Layer 5 of a small transformer language model trained on English Wikipedia (11 layers, counted from 0, width 128).
A neuron adds its activation times its output weights to the MLP's output. To switch it off is to set its activation to zero at one token and run the rest of the model.
A neuron's activation on a vector x is SiLU(gate . x) times (in . x), where the dot is the dot product.

Input weights of the MLP neurons that the questions are about. A number n stands for n times 0.0098.
n1 gate: -11 -10 21 -54 -13 -30 14 24 -63 5 16 2 9 -13 -29 -23 -32 -1 33 35 -33 24 -14 10 2 9 4 10 19 22 -20 24 29 15 5 -9 37 -24 21 -21 4 43 -6 -14 24 15 -6 -13 10 23 -12 45 -42 7 -30 -21 0 22 0 -7 11 4 -18 12 16 -30 2 19 -1 -25 5 -21 33 11 -21 -26 -32 11 -16 -7 29 7 45 5 -39 7 -43 9 10 47 -4 23 54 -23 1 16 26 4 -28 -69 44 17 25 21 -5 44 5 0 10 -54 17 -24 -10 6 16 -50 21 23 -31 -1 -26 -25 36 -12 -15 21 6 -15
n21 gate: 16 35 3 -11 4 14 41 -12 42 -19 4 23 -20 -23 46 -6 -30 -23 -15 12 24 13 -12 -36 20 33 23 8 -3 8 56 11 13 -2 6 -6 32 11 3 -10 -4 -11 -9 4 6 -21 -11 1 13 27 34 14 -2 21 3 -16 -31 20 -18 -19 4 25 18 1 20 12 21 -1 -31 -9 -1 1 43 30 5 -3 -11 -8 -14 1 15 -1 -22 -30 4 15 34 39 33 40 4 62 48 16 17 -6 -5 -16 -27 -25 -26 -43 -36 -1 3 4 6 21 4 -7 -25 -23 8 11 -12 -5 -24 -17 -36 -16 -4 -17 1 -29 12 31 -15 22
n56 gate: 10 10 5 13 12 49 -12 -35 10 -15 23 65 -14 -44 -3 -6 -45 15 28 0 -17 -22 -46 -25 21 70 7 -23 -39 19 28 -28 -11 3 -58 28 26 -29 10 -55 23 1 44 4 -19 34 -39 11 -26 5 -29 -9 -28 -48 -52 -22 -11 9 -6 -20 21 49 26 -3 -28 -31 -4 -29 14 -25 6 11 11 10 7 -14 22 31 -15 -15 29 -29 -43 36 37 39 15 7 14 -51 25 45 -10 37 -43 19 -29 13 -47 23 -2 3 56 -52 4 64 -11 -18 -20 -22 14 -12 9 46 -43 -3 44 34 32 2 -15 42 -40 -9 44 6 28 37
n64 gate: -6 -4 9 45 22 -31 -37 18 13 -2 -14 34 -53 -1 1 28 -17 54 -45 -25 10 37 -40 16 38 22 -6 2 13 -26 15 -74 -55 2 22 -2 -63 36 -21 34 7 5 -8 -25 2 20 29 -12 -49 20 19 5 43 33 -3 32 25 -26 -26 -19 -32 5 -15 -7 5 40 22 23 -38 -82 34 -15 11 1 -27 10 -6 -24 25 -7 -1 35 -40 39 20 -8 -31 18 -1 -19 -8 44 6 28 -46 2 32 11 38 -17 7 14 59 -6 -24 6 23 -28 -6 -22 -34 33 -31 -35 -20 -20 46 6 -13 -3 8 -14 33 -24 12 -23 9 -24
n115 gate: 18 -11 25 -4 -18 -31 -12 -24 -39 -25 -33 -17 -51 36 -27 15 28 -58 -15 -46 -17 -12 -44 -24 6 -19 40 -3 39 17 -13 -68 64 24 -39 -23 -24 -18 -6 9 8 39 27 -58 60 6 -32 -21 -41 -23 -14 31 -3 -29 5 24 5 7 41 -1 -30 28 -5 -41 9 14 -37 -20 -6 -25 -59 -34 -27 -9 3 -44 8 -7 -61 -4 -23 -14 -5 -30 36 -54 56 -20 -9 -14 36 -6 74 28 -50 -9 -7 -24 8 54 -20 -72 4 3 -1 25 7 -58 -31 -39 27 -5 28 -20 28 -11 11 0 1 8 48 28 -26 -49 -58 0 26 41
n184 gate: -21 20 8 -39 -19 12 -25 -18 4 0 -4 -16 12 -32 4 -25 1 -47 -7 29 47 20 21 51 -9 9 29 2 -25 -26 2 -1 7 -13 -18 11 -2 -29 16 -13 21 20 29 -11 31 -12 19 -33 -17 7 17 23 -34 -8 -11 14 -25 29 30 21 8 10 -8 -24 -17 -29 13 14 18 -13 1 -2 28 35 -8 25 8 12 -19 -14 3 -21 -25 -27 -15 16 56 4 -4 -13 -13 6 -38 -11 23 -24 -3 -13 -17 9 -25 2 4 42 -29 12 13 -20 14 -1 -18 10 0 19 3 44 -17 3 3 50 -7 -7 -9 29 22 1 -48 -26
n198 gate: -5 -45 11 26 3 22 -17 31 30 -36 -10 14 -7 -23 -30 -20 32 -34 24 14 -19 -10 -2 -44 31 26 3 -23 -26 -18 -17 18 50 47 -1 -18 0 19 -12 -41 23 15 31 -11 8 -54 -25 19 24 11 42 26 10 8 41 -45 -23 -26 -2 -5 -27 22 19 39 -35 4 -10 -38 15 -75 9 56 43 1 -3 -13 8 -44 -37 50 -26 36 -13 44 27 -31 61 1 2 22 43 -28 6 -13 39 28 -23 23 33 7 23 -9 27 -17 -18 -14 -12 -54 -12 48 9 39 15 37 -18 -21 -5 45 -33 36 -40 34 19 -20 26 -25 -50 -47
n241 gate: 1 27 -39 -25 10 49 -2 -6 -18 2 -5 -55 23 7 -13 12 12 32 7 -57 -8 19 -25 -1 45 10 -6 -14 26 11 5 0 11 -32 -37 12 -47 11 -6 24 32 -14 -10 13 4 -33 7 -17 -3 -9 -6 -14 -20 12 8 23 -28 39 20 15 -6 -5 10 -20 -5 -23 -21 1 3 6 30 6 15 16 26 9 65 -7 -18 -13 -35 -21 8 22 3 -43 27 11 45 -11 40 -11 29 -69 54 15 -32 -38 -28 -9 1 20 57 -14 16 11 -35 -33 -3 -15 -6 -23 28 -10 39 20 -19 5 39 12 -9 -20 11 29 -42 -17 -8 -12
n1 in: 24 -3 -7 7 14 -24 16 1 51 -8 -18 17 6 -36 36 10 -21 4 -6 -40 -36 32 -3 9 16 19 -12 50 -1 -62 -3 -9 8 9 6 21 8 18 -34 25 -41 -51 9 -4 -13 6 6 -2 10 -21 3 -34 44 18 1 -17 30 0 29 -7 -40 19 -12 -21 -5 34 -12 -13 -48 -13 18 21 -2 -5 29 -14 33 -3 -10 -1 -16 16 20 -2 22 38 7 21 5 -13 7 -19 -23 -12 20 3 -20 -13 57 -5 -3 -10 -17 -3 -12 0 17 -16 3 -11 12 -33 21 -41 8 -1 -52 -39 -16 11 15 9 -24 -11 -16 -30 16 -16
n21 in: -9 4 -27 -30 -37 -29 -39 -14 -13 -46 -23 -46 -7 54 -24 -13 -13 20 3 0 32 44 -10 16 15 -6 -6 9 19 6 -63 -22 7 35 -51 -10 19 -48 13 18 -2 1 4 10 -25 46 11 37 -34 -5 -70 28 16 -2 -6 -2 1 -24 -2 25 4 -7 24 27 2 -25 35 5 -8 -24 26 14 -30 -17 44 9 34 0 -29 -24 -23 -19 20 -33 -58 9 -51 -16 14 9 -9 3 -22 -1 -21 15 12 -44 3 4 2 -4 20 45 -9 -21 9 10 -50 24 -1 4 -7 0 -26 26 1 -20 30 19 -10 18 4 -7 -17 14 18 38
n56 in: -56 -6 -23 3 -22 14 25 -43 -10 -40 65 -7 19 16 -13 -5 -5 19 5 -37 -15 0 -47 41 -27 33 51 -16 -57 48 50 -16 1 0 -80 17 8 4 38 19 -34 20 10 -39 -25 0 -95 33 6 -4 -51 17 7 -14 -41 -9 -2 -3 -28 29 25 74 -4 -55 59 11 61 58 0 -73 51 27 17 -25 -14 -17 -42 -15 32 -27 12 -35 -63 24 -5 40 -73 6 32 25 -11 23 -14 6 -45 8 20 31 -10 -13 -26 17 17 4 -13 50 3 -12 -44 34 -3 -10 55 51 3 -18 35 90 4 4 -30 -39 -31 -6 -13 -54 17 42
n64 in: -2 0 7 -9 23 -13 -36 4 1 12 -21 6 -48 -14 13 9 19 6 9 -41 -20 -41 41 -28 -8 33 2 9 30 -24 46 -23 8 -9 9 -9 53 -2 47 11 -10 13 -16 27 33 -47 4 -25 46 20 22 -24 3 32 -14 -7 49 2 -19 -47 -10 60 24 -7 -6 12 20 20 6 -21 13 -14 48 25 5 -87 -21 11 -18 4 28 -9 -20 11 12 -26 -26 -15 -22 0 -8 -1 7 -24 -12 16 13 -11 57 -26 4 16 -11 18 -7 11 8 -13 -12 -15 25 29 9 19 -9 -49 13 50 -17 -28 -12 61 -43 12 -43 34 25 -50
n115 in: 0 49 18 -47 -20 31 -2 -6 -13 53 -7 -42 -49 -9 -20 -45 21 6 -39 -21 13 16 27 11 49 30 10 -30 -38 16 -32 -8 -14 -8 -50 32 67 13 12 28 24 -19 -4 -7 -18 -18 18 -15 15 -40 -10 -5 -31 13 -3 25 40 -7 0 -6 45 43 -41 32 25 22 9 -38 39 60 -22 -1 -4 -16 28 -10 16 3 1 42 -40 -59 10 -47 14 41 52 0 -7 -29 -17 4 -31 56 -22 47 0 -2 35 -15 4 16 28 -23 -10 5 48 45 26 32 29 -12 75 -11 45 5 -13 -32 32 -4 59 -32 35 81 42 -23 9 -8
n184 in: -14 31 -5 6 -4 16 -15 -43 44 0 24 -24 4 -30 42 -12 -9 -22 11 33 36 -2 -13 40 36 -13 45 -19 -25 -26 7 12 51 4 -40 -16 3 5 -25 7 37 31 23 30 13 -13 -7 -15 25 2 36 3 -30 -37 2 21 -31 19 42 14 -8 -28 -15 -35 17 21 4 -28 38 -27 -30 10 4 24 1 6 -13 24 -8 52 -10 -27 28 18 7 5 4 10 -13 10 -45 -40 -25 2 29 -32 -36 -13 -17 -15 -48 34 10 7 21 4 24 4 2 -61 1 12 -16 7 11 12 51 12 -35 48 -49 -19 22 31 -33 28 -11 -26
n198 in: 5 -38 9 -23 2 -1 29 -39 20 6 3 18 59 -20 0 14 27 31 -27 -4 2 21 26 -4 19 40 -16 25 -12 -10 -10 49 -9 34 -7 5 44 -2 -36 -9 19 58 2 -17 20 -45 -8 44 -16 -4 19 -11 -12 -5 20 0 47 -21 9 3 15 8 1 -25 14 10 -41 -30 7 -20 26 23 48 -5 -10 -55 -19 -39 -33 44 -9 6 -27 21 19 -53 18 -20 -13 40 -21 -23 -49 1 -44 44 7 -2 30 -11 -30 -15 6 -36 -32 6 25 -22 0 36 -22 48 -15 15 -24 -2 -24 -10 -6 13 -48 2 -44 56 -26 -5 -39 -47
n241 in: 16 -30 15 27 -16 -24 -13 8 -23 4 28 -1 -7 10 7 23 1 13 -4 9 33 -30 -11 -22 -49 -33 -21 0 11 2 19 -50 -23 -19 45 27 39 21 -4 -26 -13 -2 -12 35 -18 47 25 6 17 -35 11 -1 -1 -30 -19 39 32 15 17 -7 32 1 -16 53 -30 11 -36 -17 0 29 9 10 8 -37 -6 3 -24 -29 3 -19 6 50 -4 -16 -17 -29 5 -25 -55 4 -39 2 -7 -5 20 27 9 0 -34 -27 3 41 10 -25 -13 23 2 41 9 5 5 -22 -20 11 -11 -21 -49 -33 -1 43 -24 6 -21 1 -24 -7 10 35

Output weights of the MLP neurons that the questions are about. A number n stands for n times 0.011.
n1: 13 1 14 5 -8 -3 -10 -16 6 5 15 0 -28 19 -22 -21 2 29 16 -54 0 4 6 -2 -14 24 15 -11 -13 -12 3 -20 -11 4 -11 30 -18 -3 -15 -17 10 -20 11 -19 9 19 -3 -2 -14 17 2 -21 -11 -17 6 6 -4 -12 7 1 -5 16 -15 -2 -18 -12 -22 -12 11 -1 4 -14 -22 -10 -10 18 -8 -3 14 16 -19 -15 -10 1 0 -1 10 -8 -12 12 35 -6 -15 11 3 -17 14 -7 -11 14 6 5 -30 -2 7 16 3 -2 -6 11 -13 9 -17 8 -6 -6 14 14 4 -2 -10 -7 -16 22 1 -30 0 4
n21: 5 -10 -1 11 15 7 17 10 -19 18 6 22 -1 -11 5 -1 -4 -9 7 15 -3 4 21 0 10 -3 4 4 -12 3 -7 1 -8 -6 -16 8 -8 12 -6 -6 13 6 0 5 8 97 -18 4 5 1 26 15 -5 -7 -3 10 12 7 -4 10 -3 -1 0 9 -4 -11 9 -25 -16 -7 -4 -7 1 1 -19 1 -16 6 5 -7 2 -10 20 4 2 8 17 -12 9 15 -5 -6 6 -3 5 5 2 18 5 4 13 0 -28 -8 7 -3 5 -10 0 6 8 -6 6 7 2 -7 1 -3 -2 6 -5 15 10 12 6 -4 -5 -17
n56: -9 -3 -27 -7 16 28 -9 12 16 44 -30 -2 16 -5 -4 17 -2 -4 21 26 -10 -1 19 -27 -20 35 10 -7 3 43 -14 -26 -7 -9 2 -4 30 12 -16 20 23 -18 -28 11 12 -47 -29 27 -34 -6 -11 -14 42 -14 -14 17 31 -3 -18 13 9 3 -2 2 22 -8 -12 -19 -27 -40 7 34 38 -9 -19 -21 3 1 4 -4 -9 22 -18 7 20 3 -6 12 28 27 -26 7 23 -1 -18 13 6 -11 -10 1 -22 9 -9 -25 52 7 7 -3 26 20 -13 -8 -9 0 16 -8 3 16 -10 43 -5 -1 29 -3 -4 -20 4 -5
n64: -17 3 2 -4 -6 -15 -4 6 14 -11 -17 -16 0 8 1 -29 -9 -8 -18 -24 -8 -6 -12 22 -2 25 -3 4 6 6 -17 -5 -2 -6 -15 -11 -14 10 -20 21 21 -7 -9 5 -27 -27 10 1 -2 -4 -31 -11 28 -23 -2 -1 12 1 2 14 -49 -3 2 0 -2 -3 8 7 -2 12 4 7 16 2 -2 -4 26 19 -8 60 -28 -6 3 5 -26 -8 4 9 5 -43 8 27 -3 4 3 3 1 14 -22 5 2 -14 0 26 -7 3 -14 -35 17 -21 -9 20 18 1 27 6 8 7 0 19 6 -45 7 1 4 5 17 -5
n115: -6 -30 -11 6 -7 26 -7 21 12 -18 13 -7 12 21 -5 -4 -17 -16 -26 8 29 9 -4 21 24 -7 5 7 -21 25 25 -9 -21 -15 33 15 1 -16 36 -2 15 0 -16 18 3 20 -27 21 49 -50 -10 -2 -25 -21 3 10 -5 -7 12 -26 22 29 -8 -19 10 -17 -22 1 22 8 -12 -18 -10 -25 -7 -2 0 -22 16 -7 1 -11 -14 23 -4 9 -5 -49 16 -29 -13 0 -9 -7 18 25 -2 9 6 5 3 12 -43 9 15 46 -30 6 -30 13 10 16 12 10 2 0 -37 -5 -5 10 -3 36 7 11 24 -37 8 4
n184: -21 13 -3 -14 -6 -12 12 -5 2 3 16 -6 10 1 -6 -3 -20 0 -9 31 0 20 7 -7 -4 -6 21 -16 14 14 -16 -12 -2 25 7 -26 8 -12 11 -17 -13 -4 1 -3 -6 -53 6 -24 -12 15 -15 12 9 5 16 9 -6 -11 -4 -9 -18 13 19 -10 10 1 -4 6 -10 0 22 -13 1 5 13 0 -12 -2 10 20 -8 -4 3 14 -20 21 16 -8 -15 -6 1 -21 -5 -8 -14 -2 -8 18 18 2 4 5 -3 -16 16 0 3 -11 19 8 -22 -22 0 6 -16 -7 9 6 -9 0 30 -12 -18 -9 2 -16 12 -5
n198: 13 6 6 18 -17 -17 -16 11 -20 16 -25 17 0 -7 4 -8 15 24 13 21 -3 -5 -22 -25 3 -34 13 -7 10 11 -30 2 -18 34 -22 -6 3 -14 -3 21 -18 9 11 20 -1 -25 -7 37 -12 29 3 19 -24 13 -9 13 2 11 -1 3 6 20 -26 -5 -1 7 13 -16 0 6 25 -22 16 -33 24 -6 -5 -13 -9 13 -6 -17 25 4 -4 -21 -19 11 -6 -7 -1 18 -17 30 36 -10 1 23 28 12 8 -21 29 -13 20 -10 19 -27 39 -2 -5 13 20 -26 27 3 -16 12 14 -17 -9 1 7 38 1 -4 2 10
n241: 7 -4 -6 26 41 -13 -2 -11 9 -8 16 -19 -8 15 -11 0 4 -10 25 -8 -28 6 11 16 -7 -5 12 -21 -3 3 16 9 1 -27 21 7 -9 1 1 4 37 -9 6 -8 -4 41 11 -20 25 10 11 21 -19 -3 25 -5 -1 -16 -6 3 1 26 -11 29 13 9 28 -6 10 -18 15 26 -15 -17 -2 -7 -12 -9 -10 -27 23 -10 -1 13 -4 1 27 13 -5 8 -5 -4 -3 14 13 -31 -19 8 -7 13 -11 -6 7 -6 9 7 21 1 5 -6 -17 0 -11 3 26 0 2 -17 18 1 -3 -7 6 -12 0 1 -11 16

Each question names a token from some text and the token that comes next. It shows the vector x that enters the MLP there. A number n stands for n times 0.031.

Then comes g, the gradient of the next token's log-probability with respect to the MLP's output, scaled to length 1. A neuron's effect is roughly proportional to its activation times (output weights . g). A number n stands for n times 0.0039.

" How", then "ley"
x: -47 -5 -16 10 -51 19 46 6 24 0 6 -1 -18 -51 -22 6 -16 -21 7 -7 -17 -4 -4 -23 -21 -2 15 27 9 3 10 20 -35 28 7 -3 6 0 -26 44 -15 1 -5 2 6 -50 -2 -15 -19 27 5 -21 -11 34 15 23 -10 36 -30 1 0 -25 -4 -13 20 -26 11 46 11 8 47 22 11 -13 0 13 -18 -7 20 -27 17 -14 30 1 -10 26 13 40 10 -38 30 24 -4 -12 -13 11 -24 27 2 27 26 -18 -14 -18 18 20 16 20 9 35 17 -12 2 -1 -12 -7 -5 -14 1 20 -26 17 8 24 12 -34 20 9
g: 20 41 -9 24 26 -30 24 -5 37 38 -24 -29 21 -25 -11 35 -47 -34 21 -11 35 -22 4 22 14 -32 9 20 -22 -55 34 7 -11 -14 43 11 1 -4 61 -21 -14 17 5 -10 -15 -9 -5 -12 20 58 4 -9 34 -9 13 4 -6 22 -28 3 -31 13 -5 -6 31 -18 4 9 19 6 -25 3 -9 -2 19 15 12 31 7 -20 -23 -15 22 -4 17 4 -26 -14 -3 -16 -36 0 8 -17 -24 12 -9 0 -16 -37 5 -25 -23 -9 -21 14 -41 15 26 12 -1 -23 28 3 10 -19 27 11 19 -24 -40 20 2 -62 -15 18 -18 5
Switching off which neuron hurts the next token most? n21

" to", then " present"
x: 10 15 9 -10 -3 -14 36 5 6 28 -2 -20 -4 -2 4 21 -11 30 19 35 -26 24 26 12 -7 -9 0 -21 15 18 1 -1 10 21 -4 -34 14 4 -1 -17 8 0 -6 29 4 -65 -5 -22 4 -14 -9 18 -3 12 39 27 10 -1 -28 2 10 -22 12 -31 26 3 -10 30 4 6 24 -11 -15 15 16 24 -48 -25 13 -14 0 3 -18 -1 -6 43 -19 21 -1 25 -36 -6 9 -16 1 -1 -8 -9 -26 -3 23 -13 30 9 -1 12 -12 20 1 -9 -19 29 4 -12 -37 -48 -23 9 -3 12 7 25 -21 6 -3 19 -7 -18
g: 48 1 13 -7 42 6 -13 -1 15 -7 12 1 -10 10 39 46 12 -6 -36 -15 5 -6 8 -7 -5 20 -9 31 4 9 2 2 -1 -2 -11 68 -4 17 -23 4 6 10 -14 3 -28 -13 3 24 32 6 -35 -32 -19 35 -11 14 -6 -31 -29 -45 2 -22 14 35 -9 33 -2 9 25 -34 51 8 -10 -18 -21 17 22 -16 -23 12 -28 19 -52 -18 -11 -11 34 -1 -10 -26 37 -46 1 -26 0 -9 -3 14 -4 -26 23 -17 -1 16 -4 5 12 -25 -5 -28 -33 19 59 -9 -12 14 -18 20 21 6 -53 -23 -29 23 3 -27 23 -6
Which neuron, switched off, raises the next token's probability most? n1

" between", then " f"
x: -24 -29 20 17 -7 -8 1 -2 -6 4 19 -4 -8 17 -9 10 5 15 6 39 -6 7 29 6 -3 -2 -10 -13 2 8 29 -35 -9 -17 15 -6 12 -9 4 -2 -16 6 -25 30 -13 -68 -4 21 3 17 1 -8 0 -18 1 25 -18 9 -18 -8 8 -6 -8 -4 38 14 -11 30 -18 31 7 17 18 -19 17 -2 3 -28 -19 4 -13 -18 20 26 -5 15 -18 -19 17 23 -1 -4 32 5 -3 22 -18 30 -7 -5 24 -13 -3 -51 1 10 -25 22 15 -12 11 20 18 -1 2 -13 3 -31 -6 4 -30 23 -3 -18 25 -19 12 -12
g: 13 -29 -23 -21 19 -27 -15 -9 -4 -18 -19 32 8 26 6 45 -28 -70 -19 29 15 -4 -4 12 10 -35 18 25 1 23 -38 -25 20 11 -17 -12 3 -53 47 6 32 -20 4 14 19 -19 4 20 -11 14 26 -23 21 77 1 18 -11 16 10 9 2 4 0 26 -16 6 28 -21 -14 -11 -2 -18 52 9 20 -4 36 18 -11 25 -9 -4 14 39 -17 -8 3 -7 23 -27 -42 16 -12 -14 29 22 -22 -23 11 8 21 -28 -12 35 13 -61 5 2 18 -9 7 -10 -20 16 30 -3 1 43 -3 -16 -5 -14 6 -6 -17 -14 -1 -1
Switching off which neuron hurts the next token most? n1

"cont", then "rolled"
x: -32 0 10 25 3 -31 18 3 -39 -32 -23 -31 1 8 -12 28 -5 19 -17 11 13 10 -9 -18 -4 -19 -3 39 24 -9 -23 -22 38 45 -21 11 -13 12 1 0 -23 14 19 34 -3 -58 34 -9 17 12 -14 -3 -3 22 -7 -31 -2 4 -1 -20 -18 -23 -1 1 -25 -9 17 10 -19 -2 -31 29 -13 -2 30 22 18 -12 -22 -12 22 35 -15 -22 6 2 6 10 -15 -21 -48 -32 -17 -19 -7 18 -12 17 25 -15 17 -27 -20 -15 -29 10 -12 -11 -24 28 33 -11 -19 -25 -26 12 7 12 -5 8 52 -31 -4 3 -14 -9 13 8
g: -15 -29 10 -18 -6 -27 -16 4 -4 11 17 42 -37 -33 42 27 11 9 -23 5 1 -4 35 -36 -23 0 -21 -9 25 20 40 5 -20 16 -18 -24 -12 13 10 -3 3 0 32 5 1 -6 -33 -34 1 4 -25 13 25 -1 -18 -26 57 -31 4 -19 26 -26 46 -4 3 38 21 3 -2 23 -27 -19 -30 30 -3 -33 -12 23 -14 3 14 -11 -28 -11 -10 -51 16 1 -6 -12 -58 -23 3 -9 23 8 -43 -4 -8 -3 -18 -10 12 -25 -13 -15 -4 -8 0 2 6 -23 74 -17 7 -57 23 -20 -11 -5 29 25 9 -7 12 10 3 27
Switching off which neuron hurts the next token most? n115

" C", then "ov"
x: 0 32 25 4 -20 1 72 11 17 2 1 -26 -4 -27 -3 10 -29 -7 -9 24 15 10 16 -9 7 -1 41 -3 -7 -12 4 -1 -16 6 32 5 27 10 21 2 -24 15 0 -12 15 -61 21 -26 6 -5 -7 -40 -2 -10 -23 -6 -41 18 -1 10 -27 0 -9 11 5 -15 39 1 -11 12 -4 34 -10 -24 -13 35 -46 10 7 7 -25 4 -14 -2 15 24 24 4 -19 -5 -9 -5 -22 -8 0 11 -6 -2 -2 -15 12 -11 10 -22 4 4 18 17 3 1 18 15 -22 31 -19 17 -2 -16 -23 12 -21 -8 -26 -11 1 14 1 -23
g: -15 25 -40 3 21 -18 -2 7 -26 -22 -6 -54 6 -17 0 14 17 51 -29 -22 9 25 -10 5 6 14 -27 -49 -29 2 -21 18 -51 37 -26 25 -37 39 -17 -38 9 -12 10 10 -1 2 -8 9 -40 -47 -34 21 -32 -25 6 -11 -11 24 23 -33 -14 16 -20 1 -10 12 13 5 -16 -28 -14 -10 53 -22 -11 24 7 4 -6 21 18 -13 -11 -5 15 -11 8 26 -5 -45 -28 -26 28 -4 8 0 6 -19 -12 6 12 30 8 19 -16 -26 -10 9 38 3 1 20 9 -1 11 -7 10 -3 -22 -12 -49 23 -9 -63 -10 13 17 -32
Which neuron, switched off, raises the next token's probability most? n184

" French", then " citiz"
x: -19 -18 24 -3 -17 -25 2 3 16 4 47 7 6 -21 17 -21 -8 -19 7 32 27 -18 -2 19 -7 -24 36 1 -15 1 -24 -34 -7 -13 9 -13 29 -45 1 -3 7 10 -8 14 -13 -67 10 -2 -4 -25 13 3 -3 4 23 24 -29 23 -17 -5 17 -32 8 1 -1 4 1 9 9 -9 -10 -5 7 26 -14 16 24 -7 8 5 0 16 0 17 -15 22 46 -1 -20 7 -24 -1 -15 -5 -26 12 -7 -32 0 15 14 -6 1 12 18 -1 -21 10 -7 13 -11 -6 18 -5 -23 20 12 1 -6 -8 40 -1 -34 -7 22 -14 -10 29
g: -44 -15 43 9 -1 14 -26 5 20 0 55 -8 2 -18 2 -8 3 5 15 26 -17 19 -17 -1 -23 43 -3 -11 -4 6 22 7 1 -10 18 -13 10 0 37 5 -25 22 -22 -18 27 8 -17 -37 -44 3 31 -10 -30 -23 35 -60 8 -4 -16 11 -2 -15 -12 -13 -17 15 -1 -9 -36 18 22 8 5 25 -3 -27 -28 32 26 -9 42 -38 -33 -1 -60 2 29 -32 -21 20 -18 -47 0 27 3 7 -29 -8 12 8 -1 3 23 -20 -20 14 13 7 11 -35 -26 -14 19 36 -24 -20 10 29 6 30 22 34 33 -24 -21 3 36 3
Switching off which neuron hurts the next token most? n184

"olog", then "ies"
x: -37 -2 -10 -19 21 -8 21 9 14 -2 -16 -39 6 17 -60 -9 -1 -22 -9 27 9 15 -29 11 33 -11 13 -8 -25 10 -4 0 21 15 -10 -15 -33 -15 46 20 19 -14 -52 30 -45 -52 0 20 -27 24 -1 5 11 -25 -28 13 17 39 -8 38 -3 8 19 -10 27 8 13 41 11 -10 -21 -10 -8 7 8 31 15 9 19 38 4 -3 22 14 -14 -15 27 -22 32 -4 -5 -25 -9 1 16 16 3 -26 17 -1 29 -15 14 12 -22 -15 -21 0 -25 30 1 37 41 -7 30 20 30 2 8 13 14 23 -11 7 7 -4 -12 6
g: -12 43 -15 27 -25 6 24 -55 4 11 4 -1 -36 -7 9 -20 14 -6 20 -19 -19 -20 3 -1 -26 13 7 5 10 23 -5 15 17 -24 -7 -42 13 28 28 -42 -58 -7 -19 44 -14 -5 71 9 -32 29 -16 7 -8 23 -32 -4 -24 42 -14 5 1 -11 20 -3 3 -3 0 -21 -24 18 -15 41 0 29 21 9 -2 14 -3 19 39 38 -27 -19 3 7 -20 -26 -23 -49 -13 -18 42 -3 -32 23 -4 32 20 -14 6 -14 9 -1 3 -40 12 7 -8 5 28 13 1 11 0 25 -11 -4 -6 -16 -34 -9 19 19 -22 53 20 -4
Switching off which neuron hurts the next token most? n241

" these", then " typ"
x: -32 -13 4 15 8 15 7 -16 -22 8 17 -9 7 -7 3 4 -27 -8 23 53 -1 -14 18 -21 5 -4 0 -4 2 44 -10 4 -9 -14 0 2 16 -11 24 4 -9 19 -28 10 -4 -68 -8 19 -9 15 -9 31 -8 49 -7 -11 -2 27 -27 -9 38 -18 14 -19 -2 -22 -4 -1 5 -8 -4 19 33 -25 19 -22 13 0 -4 15 -6 -28 17 12 -13 11 -7 14 -10 -17 -2 -10 9 5 -21 -5 18 -13 -15 -6 19 -4 25 3 17 26 14 32 10 4 2 -10 1 -22 14 -10 44 2 9 22 -8 -29 8 15 24 4 -23 -1
g: 19 6 16 -50 0 2 14 33 -27 -15 -11 -14 53 33 -23 -19 -19 -42 13 5 26 -41 -18 -1 41 -32 -37 -1 -18 -1 -6 -20 0 1 12 17 -9 -10 -11 -9 12 5 31 18 10 -4 -28 3 27 -4 1 20 -5 -17 49 11 -47 23 62 -6 -14 -7 18 5 -4 -31 -13 -27 31 4 -5 0 10 -29 -31 -29 9 22 -44 27 -19 11 33 -3 -2 -7 -4 -41 40 -44 -24 1 10 -15 8 19 29 17 -50 -5 10 -20 4 12 -18 10 -27 3 -1 -7 -2 33 26 9 -7 -24 -19 21 -3 8 -23 -38 -11 1 1 6 48 -26
Which neuron, switched off, raises the next token's probability most? n56

" G", then "aul"
x: -2 57 20 13 -21 -34 59 -16 25 -7 -18 8 -18 12 2 -7 -14 -29 3 -4 -2 1 -21 -3 32 2 22 21 -7 4 20 13 -22 0 37 11 -4 3 18 -26 -38 -1 3 16 -19 -52 6 -2 7 20 6 -22 8 -21 -1 -16 11 33 -27 0 16 -23 -4 -4 5 -23 21 14 45 -31 13 11 1 -14 5 1 -27 -26 39 2 -17 14 6 -10 -12 -36 11 14 -13 2 -36 12 37 -22 -4 7 -5 -17 39 7 14 -20 -28 -19 15 -18 -44 -22 -25 11 34 3 -35 9 -13 23 -1 9 12 15 -5 -24 -14 -7 -17 -13 -21 -26
g: 0 12 11 7 35 -24 15 -1 41 9 -40 24 -60 -10 -16 -51 -37 20 3 9 -39 -54 -2 3 12 -19 -12 -6 18 -34 -23 -1 3 -24 -5 -1 1 10 18 -11 -22 14 35 29 26 21 -21 -27 19 13 -12 -2 28 -61 -9 -11 -13 10 -15 -10 1 -18 -3 -22 26 5 21 -46 -12 21 4 3 14 2 24 1 -23 26 3 3 -7 -13 23 -28 12 -11 -8 -13 6 -15 -17 -28 -10 -25 36 -26 50 -15 10 -37 -11 48 -14 19 -10 45 -13 11 -12 47 11 28 26 24 6 7 -35 -4 2 -6 -23 -29 -41 2 -6 0 -18 3
Which neuron, switched off, raises the next token's probability most? n21

"s,", then " the"
x: -25 -16 -1 23 -10 1 9 -14 -3 26 30 -1 -11 -9 -15 -15 -20 15 7 32 -21 -2 -9 -9 17 16 13 -10 0 31 -4 8 -9 -8 -18 21 11 -14 -13 10 6 -9 -30 8 -3 -72 -24 23 3 21 6 -36 18 8 -2 30 -5 9 -26 8 -14 7 15 -34 31 1 -21 -10 4 -7 -20 15 0 -17 -15 -6 10 9 -17 2 4 -10 -31 4 7 34 -7 35 23 12 -5 -12 8 23 2 11 8 -5 -11 -6 -11 24 -8 -37 15 1 3 15 7 5 21 11 -3 5 -24 15 28 -21 23 0 -12 0 7 14 4 -21 1 3
g: 20 29 0 12 10 -30 34 22 -31 31 8 5 4 -3 -19 -18 -3 39 33 13 34 27 14 6 -23 -12 -31 -54 -16 1 6 32 -17 -28 36 36 -38 -29 -33 6 7 2 -30 9 30 -22 -40 12 -13 24 -1 23 -4 -47 35 16 3 -6 5 -2 25 18 22 19 -3 13 -26 -15 -3 17 -24 -3 -18 14 -23 0 -32 -21 15 -30 32 -58 62 5 -11 45 -8 0 3 -10 -34 23 8 17 8 -13 31 5 -28 -6 -9 -11 -3 10 7 3 -10 -21 -18 -5 21 -10 8 -2 32 -9 5 -11 16 -17 -20 55 31 16 7 -40 5 2
Switching off which neuron hurts the next token most? n56